Layer 4 of a small transformer language model trained on English Wikipedia (10 layers, counted from 0, width 96).
Take only the direct path to the model's output, skipping the later layers: a vector added to the residual stream pushes a token's score in proportion to its dot product with that token's output vector.

Output vectors of the tokens that the questions are about. A number n stands for n times 0.0025.
"is": -82 -77 44 158 -237 119 165 35 -195 -39 -137 -20 -59 -40 49 -63 -57 -44 -80 83 57 256 -115 -229 -238 81 135 66 81 -49 37 -82 -14 69 -78 -6 -109 70 30 280 87 25 -53 -16 223 -158 87 -230 102 176 -10 -132 -163 108 134 33 277 -27 -117 206 -60 204 57 162 154 153 -31 1 101 -190 -122 97 -144 -29 186 -19 66 -113 1 23 0 -21 -121 -6 -67 115 16 -142 -164 11 -65 -64 -156 -1 -8 -143
"ers": -231 -39 27 -26 158 -94 21 61 46 -64 -213 -78 -64 28 276 -101 -129 -326 73 -15 420 189 211 0 68 127 -84 125 -65 157 55 -179 -89 40 -181 -61 -196 122 -63 175 76 28 57 350 412 -91 -128 -15 207 3 114 94 -137 -322 43 15 -16 -161 108 -140 -101 86 26 -217 -17 20 52 -58 -127 -175 36 27 54 -103 57 -184 -159 249 -230 77 -204 -110 74 -206 6 -152 15 -65 150 86 41 87 171 -154 100 272
"ember": 140 111 161 230 -11 140 112 61 73 141 270 -29 -24 70 -31 71 -129 85 178 -97 295 -214 -372 163 -174 63 -43 -2 22 95 310 -135 -200 67 -176 218 154 86 -143 -55 2 -84 -237 24 279 -75 -187 -134 -74 157 -213 -169 -193 -335 134 -274 -41 -34 -209 48 56 183 255 3 -7 -356 -88 32 -181 107 24 165 -56 -101 -72 -42 -209 -49 -7 147 -371 45 81 60 -56 -101 -81 -51 2 73 83 86 172 -141 167 365
" k": 143 -94 49 40 -12 61 -149 -169 161 -27 -44 2 5 5 108 -73 42 71 162 -46 48 18 -144 -95 40 -63 141 32 29 151 -51 198 -5 -89 67 100 116 46 -50 -193 -120 59 24 -83 -73 -14 -290 -20 96 9 -16 96 -103 90 -72 31 -122 109 52 -17 -159 -126 48 -68 -147 -32 140 39 56 165 32 -43 90 -66 -214 128 49 22 27 -87 66 -19 86 25 51 -85 64 -29 -181 -54 -37 123 124 25 -122 -60
"ion": 101 -73 160 152 -73 140 -100 35 47 98 42 -44 -144 68 -288 -67 -232 -186 -204 -114 -67 84 -163 0 60 -24 -222 125 351 -104 -81 150 193 -60 -27 -131 33 -8 -91 38 118 -202 -30 244 70 -7 -20 125 76 146 -64 26 -197 -330 228 -86 34 196 -20 -4 149 -129 75 97 -114 -167 -135 39 -112 120 33 152 -98 131 -97 262 138 147 -178 22 -73 227 -59 82 -126 -19 -98 -107 -172 147 78 -8 -120 41 107 82
"rit": 188 60 -18 162 102 336 -245 -28 -289 50 166 -30 58 -4 -133 31 167 -92 -15 69 303 -177 42 17 99 161 55 141 173 -14 -19 -58 -201 54 -21 397 5 130 206 -248 -4 -78 42 134 126 -229 58 -242 112 -4 -49 -54 208 65 -38 217 33 -4 75 -184 -156 -113 22 -109 -260 123 -11 -195 -168 -4 6 -61 -90 -61 -165 30 48 -214 -205 204 -80 -183 -164 -128 -18 62 109 -80 -285 226 -86 -4 -57 -148 -29 484
"and": -26 -70 -85 249 -100 2 -48 218 -187 56 53 -42 -166 106 -177 210 -162 80 -80 -74 325 -174 -91 40 125 -116 -33 79 -59 -131 -29 115 135 136 56 -26 -180 12 -125 97 116 -57 -72 -47 82 150 54 -127 75 66 26 -122 -192 151 -215 144 -159 -15 -191 -32 -104 123 -177 -62 -54 91 -1 -291 -179 11 10 101 -187 107 212 92 104 -68 -125 113 213 -96 1 34 78 219 -126 110 -51 -130 10 -23 -57 93 63 402
"ed": -236 -130 95 230 23 -1 -137 124 -7 27 -36 35 -43 57 15 -85 -280 -48 -24 -157 4 56 146 -206 -224 -55 86 -116 352 42 189 -235 65 193 -240 -3 78 -63 40 -166 116 -6 86 40 242 8 -81 117 -24 105 48 -28 -328 -52 236 197 -161 -185 -66 -119 -2 -52 260 -75 68 71 -58 107 18 -66 119 31 -32 66 85 -133 125 119 4 -20 102 8 -42 -150 -82 132 -87 12 -116 -17 122 146 -178 -53 -198 257
"if": 6 25 196 121 -120 -127 -317 -96 -39 23 -19 -33 22 -28 -162 -170 -107 -21 -17 5 -193 -99 38 -178 10 123 191 -20 157 75 32 168 -162 -6 -181 -42 3 71 -2 117 160 46 -102 156 14 85 45 198 357 166 -12 -50 8 -21 120 248 38 57 -196 52 52 -134 69 -113 -10 -305 195 56 -77 184 -31 192 -57 -21 -261 237 166 3 70 -73 -166 -93 -159 100 -184 318 75 -115 -106 -40 -215 -79 -272 -116 86 212
"iv": -56 -215 41 139 -163 -49 -239 -66 -128 75 2 11 -299 230 -182 -290 -123 -37 -94 -48 7 112 29 -26 -208 -71 201 94 355 132 -51 205 181 24 237 141 -74 62 60 104 -252 -50 -127 156 148 -37 -143 -19 170 72 -5 -55 21 -126 -106 281 106 82 -130 -191 -9 -25 31 27 19 -130 9 137 31 32 -139 42 19 97 -260 47 211 -17 2 -136 -110 19 -80 376 -101 117 -107 -71 -199 181 -62 -226 -6 130 149 178
"ts": 223 -143 -30 -88 74 39 -7 176 -3 -3 16 -94 -152 7 17 -239 -79 69 212 53 -67 -253 -108 -24 223 -92 -159 35 321 73 -72 162 54 59 -20 -24 -223 238 68 39 72 -19 309 187 84 173 81 -84 41 -126 36 -12 -37 110 221 -3 176 -134 -11 -243 -226 114 45 -45 -187 -125 79 -282 -103 -258 -158 256 89 -60 84 -15 -87 -237 -138 -146 -124 159 49 -228 99 47 -22 -108 101 267 -7 291 340 -219 -84 -261
"ies": -35 187 163 -74 -87 -179 -157 23 -212 10 -145 -102 19 117 4 -256 -71 -15 11 -91 6 13 -98 12 34 92 124 255 161 16 66 73 -113 -12 -277 51 -258 88 119 120 336 31 -50 249 137 -27 70 17 3 -136 -78 -245 116 -90 -177 217 197 17 74 -119 -156 120 4 104 5 -26 -179 161 -90 -4 -13 73 194 -183 77 43 -30 -46 -190 -107 -210 209 -174 12 -12 107 268 -19 -113 38 127 38 82 -147 -296 209
"ear": 120 276 134 -14 -232 24 -95 22 -159 31 107 -49 113 261 172 12 -74 113 24 -110 221 -52 43 133 293 197 -157 101 214 -103 121 -123 132 192 192 -4 33 126 -43 -61 -33 -54 164 57 217 -146 -174 -83 -37 189 -48 -90 111 -14 109 -152 -4 -115 112 53 0 -228 130 -312 -148 -328 62 -44 7 -187 -57 -108 -174 -142 63 -16 4 -268 -281 -65 9 -194 -146 104 -26 -39 177 36 -26 -19 -220 155 82 70 -182 120
"q": 132 39 32 47 -27 -161 77 -46 47 86 96 -48 146 231 117 -54 23 140 101 -38 -79 25 -96 168 -51 55 -139 33 94 44 244 54 68 -40 -147 23 24 -13 -6 186 -132 -208 153 29 132 -61 -96 317 -92 -226 6 153 -2 -64 -98 -73 -249 221 5 -121 -36 66 -248 -109 -120 174 99 -192 7 16 -219 122 121 -93 -66 87 -210 -146 6 -167 11 -9 46 244 77 -72 -22 -149 -75 135 134 -93 -148 -32 -230 109
"qu": -72 44 29 97 165 -126 23 170 58 -4 212 -98 7 236 68 239 98 22 10 31 -189 -71 -111 -333 -309 78 -168 155 203 -24 9 -344 248 -21 -368 62 -66 33 98 264 72 79 92 0 -40 -122 -82 99 49 -146 -59 80 156 -182 13 58 -274 -33 -49 -49 -141 -8 16 -34 21 48 37 -95 123 -43 -88 -163 6 113 -12 226 -66 -23 -9 -197 122 -105 205 173 137 -4 9 -223 63 167 -91 -17 -78 34 -89 -32
"ic": 22 -260 231 21 -8 74 -122 58 -126 -48 -48 -35 250 -125 -232 4 -136 199 -82 -80 -41 132 72 138 7 35 248 89 79 -22 -69 -173 3 -4 -93 -155 -146 215 64 153 -52 -7 -22 5 374 39 4 -244 88 88 48 -243 -138 -72 -30 -31 145 19 -50 -224 -42 0 155 97 -90 -181 -150 118 -79 -8 150 -58 41 28 109 176 95 -122 208 40 -154 21 -4 -142 -275 212 70 -66 40 -85 197 -82 -58 -34 173 -86

Output weights of attention head 2. The head adds the sum of these rows, row i times number i of z. A number n stands for n times 0.00055.
o0: 11 -86 60 69 12 169 138 95 -106 227 66 -94 -50 -28 -1 -55 85 -68 359 161 -118 124 -149 -69 85 -212 103 -75 38 132 139 -186 194 -108 57 159 -106 119 77 60 -26 259 30 -118 -16 199 -42 -84 -241 179 -78 191 -222 -21 201 99 -26 -30 -42 -113 -71 -240 152 51 9 -62 -33 -121 -7 -12 -16 187 56 9 -87 -154 88 -167 -55 -32 41 -98 51 -282 -79 -244 -290 -54 -194 180 -131 225 105 -41 166 0
o1: -83 -109 84 164 -160 83 16 -92 -108 94 -7 -25 226 25 -286 -59 36 -132 -98 70 49 -91 -23 -48 -159 -183 302 -214 41 -81 28 -170 -11 195 -35 -101 202 84 -52 -55 90 94 -50 108 73 -166 -13 -82 -107 -125 -322 -97 17 -108 -85 -18 -144 81 -161 -65 -113 17 -181 277 15 36 -34 118 -174 -182 -206 59 204 -79 7 105 170 -296 -131 -23 241 -128 163 71 -19 61 160 275 150 72 -9 -44 -151 36 57 2
o2: -64 85 106 225 60 198 85 -184 -180 102 77 255 127 -38 116 -113 -126 86 -28 -113 45 -75 204 -303 58 245 -140 -109 -244 22 -296 81 178 -66 94 114 -246 87 35 43 -66 11 258 -34 111 -64 157 0 33 -187 57 -59 79 142 89 32 -20 -132 -93 -100 -6 54 37 136 2 -106 15 -56 -189 -265 194 -41 -180 -60 -7 -160 -60 -134 19 168 -67 -119 -26 53 30 184 120 -78 -161 -57 70 -176 -110 -147 88 -104
o3: -15 -37 132 42 -126 -23 49 -57 -77 -186 -5 11 -100 -222 -2 87 32 20 198 124 63 -52 -11 -42 0 111 69 -16 2 54 -53 -2 58 -20 133 -71 369 -27 34 -89 -46 126 264 -147 -95 102 159 71 -29 -16 14 -67 -10 110 160 -125 -53 53 -84 60 -71 -40 195 2 160 -18 -15 91 -136 145 -40 -178 75 -106 4 117 -128 -19 143 -314 262 33 -35 91 -145 16 -45 -8 -100 81 -202 75 35 -95 -218 191
o4: 151 -69 161 -129 154 30 112 184 -102 274 -87 84 49 -75 108 157 -118 102 -67 -154 83 95 -329 -3 146 28 -64 -192 -28 80 48 -47 -12 217 -219 -224 -154 51 63 34 -110 -67 83 -73 -12 25 -48 -263 23 -123 -28 78 -181 -117 -175 3 86 195 -163 28 -53 -105 140 -187 32 -90 -87 -148 -323 -109 -2 -26 -22 -16 -214 251 -47 117 -97 -53 239 -12 -236 15 -116 88 -181 72 23 -5 73 -121 -32 62 202 127
o5: -79 -188 6 59 -197 -125 -82 -54 -64 -105 119 -144 -29 76 -102 -35 10 274 112 150 -91 -98 -11 -55 8 50 207 66 2 -28 -50 81 200 21 191 33 196 104 -48 -14 9 32 -6 -193 86 -85 153 79 -66 -124 -105 -295 141 -41 -20 150 -76 -13 74 -249 6 -130 100 42 -6 159 33 223 -51 115 -179 -7 89 -1 79 62 -133 0 -93 63 -146 75 -38 -167 -70 63 -49 112 -15 -155 -1 74 -153 167 -17 25
o6: 132 -217 -35 171 -150 -60 104 -252 -173 174 52 -185 -32 -35 -99 214 85 -51 154 212 -1 189 99 146 27 146 198 -2 182 -83 8 150 -74 -225 139 379 -57 -154 -52 -259 1 254 -474 -82 203 127 -6 50 -184 -69 167 65 -81 -151 -68 -248 -146 31 127 71 180 -86 90 81 -66 -8 162 -124 -209 94 232 -140 12 -158 58 -120 4 -5 34 -130 1 86 -189 -78 193 -9 -57 -31 167 -228 -95 2 -251 -5 19 179
o7: -172 2 -108 151 -102 -56 -45 -256 48 182 -79 -41 -152 186 62 104 -126 -106 51 -138 -49 -17 -214 11 -152 54 97 -50 101 -63 -50 -78 -66 64 99 29 -84 -58 -4 10 156 296 42 -67 -50 141 -66 192 62 -11 4 91 196 -40 149 -66 -13 -254 42 25 -35 114 218 43 -76 -40 54 113 73 -69 -62 1 -5 -21 -94 -97 3 -25 80 -1 51 29 -92 17 15 -88 -156 13 -3 297 -147 119 -101 -114 119 222
o8: -11 -98 17 38 -78 -29 83 -92 -153 -46 29 90 50 227 -48 -186 69 -11 -220 164 118 -11 -13 -170 12 -1 285 172 9 74 -75 -12 170 92 -230 -152 -12 132 -93 -18 -167 -79 203 13 -80 -29 123 118 130 33 207 -243 -127 -99 23 -217 105 36 12 -126 -12 98 197 3 -185 -32 -39 -24 99 29 249 23 -49 -1 -48 35 26 -287 93 -9 5 -58 204 117 -36 -37 -66 -18 -66 135 -167 200 158 -206 -62 -84
o9: 20 252 148 334 138 -196 -228 24 61 171 -129 -202 124 155 38 0 35 -93 -52 27 60 14 234 2 -220 -286 81 80 199 -96 -84 -124 17 -68 -106 -35 87 111 42 -88 -122 -56 -350 8 24 157 -102 -218 132 48 -65 -88 -179 149 184 100 -19 -82 99 -34 53 -85 173 74 -21 -69 2 -45 53 -297 33 -121 -64 8 -176 -75 25 -128 -111 54 88 228 57 114 143 135 77 4 65 425 -123 16 115 167 5 -72
o10: 120 26 132 -34 -118 56 -269 72 138 53 75 -101 -121 -182 39 96 105 54 48 -117 95 -281 149 -13 -121 -61 42 162 346 -16 -246 141 -211 -72 18 29 -183 -14 74 -76 -87 9 -290 150 -30 88 120 16 24 -294 -151 -3 265 -143 -12 211 -60 -149 -163 52 -12 308 -88 -37 66 57 134 39 238 -1 121 -53 88 -38 -123 91 5 -15 187 207 120 110 -122 -22 -37 -37 67 34 -60 -109 -52 -160 -28 64 -201 53
o11: -108 -11 146 133 232 147 148 4 164 162 -50 -72 -96 54 -134 -121 152 -207 -238 -4 -20 83 98 131 253 34 89 -263 -51 203 2 102 58 -126 -285 0 -98 -48 210 -246 -112 -157 -41 97 180 120 79 -54 47 -58 -168 10 139 -135 161 -24 147 67 -213 19 128 -75 -172 103 8 210 -63 -97 -29 -102 -94 219 -186 31 -6 -30 8 177 -134 15 1 -84 25 -80 33 -215 109 102 157 59 -92 98 76 -61 -66 -156
o12: 100 -2 234 70 55 -252 -23 106 -189 46 34 217 89 -177 -16 110 -52 160 154 -10 155 177 -8 -7 1 -5 -194 194 175 97 42 -234 -37 16 -69 50 -126 -126 230 -36 -179 -69 -48 25 -154 65 -225 26 43 -107 -57 -252 157 -40 27 -54 -110 49 -62 33 -72 -132 74 -33 167 41 162 58 18 -150 -49 -110 -217 -24 -117 -30 74 69 -391 -62 -94 -120 -357 -63 -11 88 -14 68 208 263 83 232 257 30 -201 160
o13: 95 84 -78 217 51 87 105 -87 -45 104 -45 -281 -143 -8 -77 -67 111 20 -2 -37 -164 47 217 163 27 -77 -49 -162 246 -102 -45 3 -61 -96 7 114 -85 70 245 -149 -141 -153 -30 36 195 196 -132 169 -11 109 -46 -12 -124 -147 166 61 -87 -25 -140 148 -396 189 88 -11 144 -161 -142 74 94 191 -67 -58 -169 -50 225 -154 -67 -92 199 341 1 96 115 1 -114 -170 -220 -266 68 158 -29 -143 65 49 62 10
o14: 69 52 74 -354 88 50 174 34 73 -131 243 432 -133 -102 161 -102 -12 30 74 -68 150 -140 -286 -150 68 90 102 -135 -42 -21 -151 -125 -150 -122 -44 11 44 -218 29 -53 25 -3 -133 -92 -121 -3 -210 66 -71 108 111 103 122 104 -15 -25 -119 103 -16 229 -38 103 -14 -103 53 36 -233 -165 178 -39 25 17 33 -48 -4 152 157 258 144 -44 91 25 -56 15 243 3 1 78 -8 -22 79 -242 -10 -116 -6 185
o15: -112 -215 -90 52 81 315 -27 -204 -102 -89 110 79 -88 -12 -3 -82 54 -41 -178 -14 89 -30 100 2 -124 -241 199 -88 46 -102 183 54 -193 -113 188 120 75 46 101 -59 -27 -50 -120 90 -81 94 46 -27 -198 -91 -49 181 35 -3 233 184 -42 -47 -99 17 -6 187 21 -80 251 102 3 -27 -172 114 41 -66 99 -76 31 -133 148 136 55 111 -122 56 152 -34 -65 -252 215 53 -42 49 90 -27 3 -22 116 60
o16: 79 69 -103 148 150 -174 86 58 -10 129 4 50 -11 -27 25 -39 -177 -235 -30 177 124 -55 98 -79 -149 -74 7 11 72 44 22 -116 -49 -119 20 -48 -226 159 -61 -138 -69 -79 -186 35 215 209 16 132 101 -122 65 114 -146 -72 -63 125 -9 -105 167 11 -108 108 22 -137 40 135 -88 192 16 -73 38 136 36 155 123 -40 257 -286 50 -64 -39 -213 -205 -145 0 9 -55 205 288 305 -65 43 -34 -45 7 37
o17: 40 -73 -48 210 -83 16 -94 -151 -80 147 256 186 -154 -140 -67 68 -55 155 -223 -220 97 -194 -173 73 -103 -55 -80 12 265 -306 42 -35 -79 117 46 -63 -30 -83 -86 72 -35 -89 57 -251 126 225 35 -180 -199 23 -190 -40 26 -75 105 -54 -223 -15 16 136 -84 185 101 26 121 77 199 194 46 37 0 13 59 0 41 16 -232 117 -81 -38 159 -13 123 -62 171 -6 -24 57 245 -73 -32 4 201 -21 33 -180
o18: 2 52 17 57 9 -5 -89 152 116 191 -40 131 47 32 -103 89 -66 155 217 152 -51 53 -186 233 -126 -80 -62 32 -62 -114 15 164 57 -166 -161 -28 -3 -159 196 -186 7 246 17 38 -50 71 52 202 -92 137 -60 0 -90 -35 39 53 -77 -132 -66 -16 -27 29 -130 228 -23 301 -75 -94 124 -41 25 22 -15 61 -41 42 -90 -191 -21 78 -17 23 -110 123 18 -11 34 -198 -70 83 -90 -128 -41 192 15 43
o19: -46 129 63 50 -195 215 -69 107 124 -51 0 -161 -11 -122 -46 131 107 -40 287 -157 -15 80 133 63 -71 -19 109 174 112 42 -121 -175 -2 -210 26 -19 20 245 -291 -78 78 -23 -37 -77 -62 -91 -254 -66 71 129 214 144 228 -157 57 36 21 168 -61 7 -52 131 11 133 -152 -160 -151 -54 -73 23 106 -261 118 168 61 104 -69 107 -122 -139 81 124 84 128 83 -100 -28 -160 -221 -257 12 -41 -138 -60 -154 96
o20: -122 -69 111 113 58 -49 -80 73 -112 -93 34 -31 -93 31 125 -22 -83 -110 110 12 64 -90 51 -34 35 -37 -98 -47 -134 9 -14 6 -118 63 -104 -54 36 -130 -75 127 -48 119 103 142 191 -83 177 149 223 -46 -18 11 68 -226 159 188 -32 -71 -329 149 137 214 96 59 212 80 34 89 -169 -186 -214 -115 209 8 -293 136 122 -161 -24 233 69 229 51 -103 -78 -48 -61 -111 -29 165 11 -68 75 -91 -65 92
o21: -103 -73 252 163 53 -83 147 -97 -125 52 14 -51 15 -4 -22 -361 19 -12 -57 -100 13 138 50 33 88 -27 -75 311 -157 57 -174 259 14 -214 -137 37 146 10 -184 62 -54 -40 62 269 248 71 -146 74 131 -174 101 -82 -23 -48 55 -32 -171 149 -229 -5 -191 30 -23 -159 -32 -34 75 69 107 -98 -77 68 -178 65 -83 -164 -115 -18 174 31 -76 388 -14 -194 81 218 -232 -35 14 -134 185 17 -51 19 -42 86
o22: -11 73 -35 61 154 -294 128 -162 57 -92 -194 456 112 107 2 -94 115 120 -67 -20 367 -88 -159 -101 18 -22 -40 -30 -5 -37 263 60 -61 -19 160 210 158 78 -108 138 155 15 104 13 -47 -38 -125 -154 -36 39 91 105 -55 133 -124 -148 95 -93 -43 -131 0 236 83 -72 87 1 5 -52 161 -195 37 -37 105 59 -42 -78 -160 78 -292 -54 2 91 14 -222 -14 -75 -131 -16 139 22 -23 -250 50 143 222 -38
o23: 52 119 -124 -23 -209 73 172 11 -144 -107 39 -43 60 83 141 0 93 32 29 92 -39 107 -74 118 -35 -84 149 90 182 -96 -107 -230 -145 -97 -9 142 -124 -30 95 -44 63 128 -298 225 34 45 188 -94 -22 88 113 239 34 -7 -18 -140 214 -94 41 -122 -61 -178 43 -59 9 85 -17 207 158 -186 -67 16 35 -130 -91 -343 -336 -69 50 -93 -215 -56 -125 319 90 65 105 -47 116 232 -124 124 248 -99 23 -144
o24: -58 -53 -55 -172 -9 89 140 158 296 216 -130 -108 186 -246 7 -200 -315 -156 -79 148 -30 136 -181 14 -1 -7 -23 -119 48 -180 -50 109 21 -262 -27 -178 -194 -80 -10 17 -232 67 -50 -40 101 129 112 150 57 -29 -44 75 87 -39 130 -128 -21 36 335 -113 -218 114 26 28 -47 57 -26 -109 248 92 67 -21 96 89 177 -113 -66 -23 -107 57 -183 110 -24 164 -78 -178 -27 -3 -124 56 23 40 -72 95 -4 -25
o25: -236 -28 -276 92 -153 137 5 406 35 162 120 -87 -152 -43 -39 -49 -52 -99 -106 44 248 -78 -95 -119 -115 152 213 93 7 68 -5 52 -116 -47 6 -327 74 -16 -257 74 -209 -40 -66 -151 -80 -108 -206 -31 -104 56 48 118 -99 -167 11 -33 16 -150 -261 184 81 164 236 178 -46 104 -55 -2 91 -42 -301 117 -105 -202 240 -171 130 123 -81 -104 261 -100 -31 173 -174 118 16 -158 70 165 -2 -69 36 99 29 104
o26: -199 -191 -66 215 189 -15 29 58 61 -96 -160 -134 47 -10 206 -68 -230 -2 137 -180 -68 268 -8 15 -142 -172 -252 -80 37 -29 283 -84 116 5 -34 -25 -136 35 145 -7 171 -44 172 20 169 14 -114 -116 26 99 221 169 -151 -57 -49 -85 84 -12 245 61 6 51 155 -103 -9 76 17 -64 -58 -66 -37 -99 -35 58 64 115 -140 103 169 60 210 -90 134 -135 50 -198 154 -9 206 -131 -112 -197 -135 -53 -302 -91
o27: -134 -75 -17 -138 28 237 -68 90 -62 -4 -94 -83 -13 -17 225 7 -16 106 3 59 278 -84 117 -297 -72 137 0 -4 37 169 -51 -231 -75 40 7 136 -78 159 147 -33 31 137 -31 -68 19 -21 66 0 -431 -174 61 197 -52 -91 -64 -107 -234 24 -121 52 357 -113 38 -106 63 -38 38 155 95 49 -42 82 56 154 -74 -27 21 -189 56 -56 -229 -172 -194 -188 -83 -68 -100 101 109 196 -85 76 -49 -114 126 -5
o28: -119 -102 28 73 109 -61 -77 -209 -20 -50 -68 -187 -83 13 -127 -130 38 -115 -40 -64 -42 -186 -65 408 202 1 160 -206 -111 -2 -39 -215 147 130 48 21 367 -7 -81 -90 -20 -46 -198 -109 60 60 -124 256 -42 51 56 146 126 10 77 36 -106 -31 -50 100 321 -2 -1 -68 -2 11 -214 -112 342 179 -28 151 -116 -60 178 129 -92 71 -77 180 102 62 249 27 -84 -173 59 -71 366 11 -111 9 -97 64 -244 79
o29: 31 325 -123 52 105 -106 41 257 46 -54 -317 -46 151 200 -76 -32 -18 -47 103 97 41 -122 -121 13 -286 -51 -139 10 107 -147 -60 57 -52 117 -30 59 113 38 -54 194 116 -159 100 -35 209 -181 -215 215 173 44 -12 5 97 11 18 45 -7 -59 184 -82 -62 23 7 -31 -118 134 -36 3 -24 -86 -247 9 -290 103 -5 -40 -57 125 99 -106 -161 -251 -142 -254 188 130 105 91 45 51 -58 77 -123 -119 -122 118
o30: -40 101 -184 159 120 236 -68 -13 -265 -8 25 207 -39 149 105 64 -68 -120 -2 -218 -114 5 77 37 -74 60 357 -266 -94 9 -51 65 -294 13 0 -26 -60 49 95 -155 -346 -73 -34 -125 138 157 -82 -15 260 -8 102 -13 5 331 -27 -136 -28 74 -125 -29 -27 -23 -101 -170 233 -47 96 35 -265 59 80 136 -157 -127 145 75 184 -154 26 29 -52 -52 242 -148 -11 -41 144 90 -32 -11 145 -34 216 -13 -102 133
o31: -217 0 46 56 -18 -78 341 335 -13 45 251 -147 -106 -85 9 66 81 -17 -24 31 -259 24 -17 -73 36 -127 -66 -13 -12 -30 250 -132 -242 -88 -63 61 -157 57 -99 -195 84 76 244 155 -97 -77 -65 -66 -209 178 -26 -192 113 -93 196 5 171 -79 114 84 9 38 103 -9 279 -28 -57 115 27 -183 -195 4 -21 224 -40 40 122 139 78 -107 -137 20 170 -89 29 -251 49 -113 -125 325 -319 -298 27 -144 -84 -34

Each question shows a token from some text and the vector z that the head gathered there. A number n stands for n times 0.0054.

" H": -41 -4 -20 21 -41 -9 15 9 41 37 0 -25 -17 -112 16 -9 -48 14 14 -18 -62 -72 81 83 21 37 75 -50 -3 -8 38 -28
Which of these tokens does it push up most? "ear"

" al": -96 -52 -130 -109 142 61 -49 -118 1 176 86 86 -91 86 -139 -113 5 6 46 -95 162 -45 122 -178 7 91 -5 0 -82 80 -79 2
Which of these tokens does it push up most? "ion"

".": 19 43 -125 -45 24 -210 11 65 176 -79 -205 -11 -93 -62 51 116 150 -88 63 49 101 -37 11 -92 130 -80 241 -300 -7 190 -24 -191
Which of these tokens does it push up most? "ers"

"ia": -49 -87 105 137 35 78 83 92 157 -58 7 -10 -191 -86 229 -198 -286 -53 -18 -94 1 -122 42 -62 0 52 -4 32 -128 -20 13 -103
Which of these tokens does it push up most? " k"

"ay": 70 58 76 47 53 -94 20 104 59 26 -22 -100 62 -35 32 19 73 -72 -88 -167 55 17 -11 124 -118 -68 116 -71 138 68 -33 77
Which of these tokens does it push up most? "ers"

" s": -35 -27 -33 -52 -56 148 -16 62 -47 153 133 102 3 137 -154 -60 -65 10 -34 18 -24 83 51 -67 47 34 -127 30 -2 -23 63 -11
Which of these tokens does it push up most? "iv"

" St": -63 -25 34 75 28 -26 -30 53 104 -51 -22 -8 -15 -8 31 -58 -46 -20 23 14 -45 2 29 50 -73 10 58 -68 -25 -24 -26 12
Which of these tokens does it push up most? "ear"

"t": 95 23 58 18 54 -6 40 -64 93 -36 -32 -41 -128 -35 -20 -7 -96 -56 -59 -16 -2 -10 -59 64 -47 -68 -30 90 -77 18 16 13
Which three tokens does it push up most, strongest first? "ic", "rit", "ts"

" le": -13 32 68 21 7 85 -74 -9 -35 14 -70 11 -99 -3 -119 -35 -151 -38 -61 -27 -54 94 19 -63 37 -7 51 14 48 -38 -46 28
Which two tokens does it push up most, strongest first? "ic", "ion"

"I": -14 89 -3 -150 -22 -57 60 -25 24 41 36 -73 -41 -120 -95 94 112 -108 44 -203 37 -79 17 131 -54 -97 -37 -14 -135 -7 45 -77
Which three tokens does it push up most, strongest first? "rit", "ies", "iv"

"id": -47 37 -91 -48 -56 20 -90 109 -53 21 40 -70 -96 52 -109 -114 -41 68 16 47 -45 -190 -64 -44 -1 131 -22 21 64 113 -226 -79
Which three tokens does it push up most, strongest first? "qu", "ion", "ear"

"3": 37 -47 121 -67 9 -80 187 -67 -22 -41 52 -91 38 -3 22 69 51 -55 0 -24 -50 -61 6 31 2 -73 -9 108 -107 43 58 -99
Which of these tokens does it push up most? "rit"

" M": 28 29 5 68 35 -130 -113 109 54 -101 -22 36 -7 40 91 -4 -10 9 26 75 79 34 -98 43 -176 24 52 -133 -47 63 -14 -134
Which of these tokens does it push down most? "ic"

"ge": 47 93 74 84 98 -78 2 39 144 -75 -20 11 50 8 73 -59 76 -67 2 -50 17 30 -24 -30 -17 37 -2 -86 -16 -25 14 -109
Which of these tokens does it push up most? "and"

" that": -245 130 -6 92 5 69 35 -141 -142 -119 59 -12 -38 46 30 -66 -28 42 26 29 96 -20 36 -32 51 52 -47 -80 -51 -179 47 24
Which of these tokens does it push up most? "and"

",": -118 5 22 145 25 57 -88 -88 -18 -112 79 106 89 -17 -17 -87 24 -4 34 11 -61 -43 12 76 50 6 -18 38 -88 12 -39 -31
Which of these tokens does it push up most? "ies"

" W": 209 48 79 222 -1 -39 -30 81 201 3 -87 33 -48 44 116 45 43 -41 -43 85 -30 163 13 108 -83 -67 106 -196 50 111 -58 -129
Which of these tokens does it push up most? "ts"

"x": 43 -2 20 69 -3 -225 -51 56 137 -103 -65 -48 22 -24 147 24 61 109 44 75 -16 77 34 132 -79 73 -25 -24 11 -32 48 -105
Which of these tokens does it push up most? "ember"

"p": -53 -17 99 26 -127 247 34 26 -5 60 111 65 36 62 -89 -146 -83 27 -62 153 -60 92 13 60 23 198 56 137 54 97 -217 -28
Which of these tokens does it push up most? "qu"

"ed": 49 61 -50 33 185 -2 134 -86 81 -47 -160 17 121 73 51 -68 -101 1 -66 63 24 -74 65 -183 -38 79 -19 -54 -56 -18 115 -41
Which of these tokens does it push up most? "and"

"ew": 133 30 33 97 32 -66 70 58 42 -82 -52 58 39 3 96 198 -3 57 48 -81 66 -16 57 74 -139 34 -108 -112 -47 0 -12 -100
Which of these tokens does it push up most? "ember"

"ing": -14 -31 52 -31 13 -24 -69 -9 122 -31 -15 48 43 -17 -122 -109 -26 -60 15 27 -120 -59 -95 23 76 38 -19 -120 -73 -56 111 -44
Which of these tokens does it push up most? "ic"

"er": 54 -38 82 42 85 -253 -101 85 119 -67 -172 2 50 115 141 28 174 0 -80 -115 120 60 -6 7 -89 -92 50 -45 117 51 42 50
Which two tokens does it push up most, strongest first? "ers", "ts"

"on": 97 -12 51 73 80 -72 66 91 210 -54 -73 -67 38 -24 196 26 64 -39 -7 -100 14 1 -102 51 -111 -55 -60 -50 36 33 77 -46
Which of these tokens does it push up most? "rit"

"ou": 119 -108 119 26 99 -113 -12 218 113 -60 -238 31 4 33 62 56 182 -32 97 -138 -86 103 -60 234 -4 -150 55 -181 116 43 15 -35
Which of these tokens does it push up most? "ts"

"s": 14 -34 -61 71 3 10 46 -17 -112 55 92 -58 27 16 104 -172 -46 1 12 5 25 125 49 -3 45 -72 13 51 -12 -43 140 -99
Which of these tokens does it push down most? "is"

"l": 87 134 73 62 169 57 -27 55 137 105 -69 -180 110 -32 -94 54 74 48 -20 -122 -4 47 41 32 -197 -137 -2 -20 -59 3 -17 32
Which of these tokens does it push down most? "ion"

"b": 178 14 -26 97 11 -120 5 65 181 4 -7 15 5 -25 145 160 -2 0 97 -96 143 101 22 -95 -173 41 81 -81 -71 187 25 -192
Which of these tokens does it push up most? "ed"

" R": 90 -22 -12 36 33 -103 19 83 60 -14 -173 64 -9 23 92 -42 106 15 -18 -37 -53 69 -92 172 -31 -28 80 -152 49 101 61 -51
Which of these tokens does it push up most? "ers"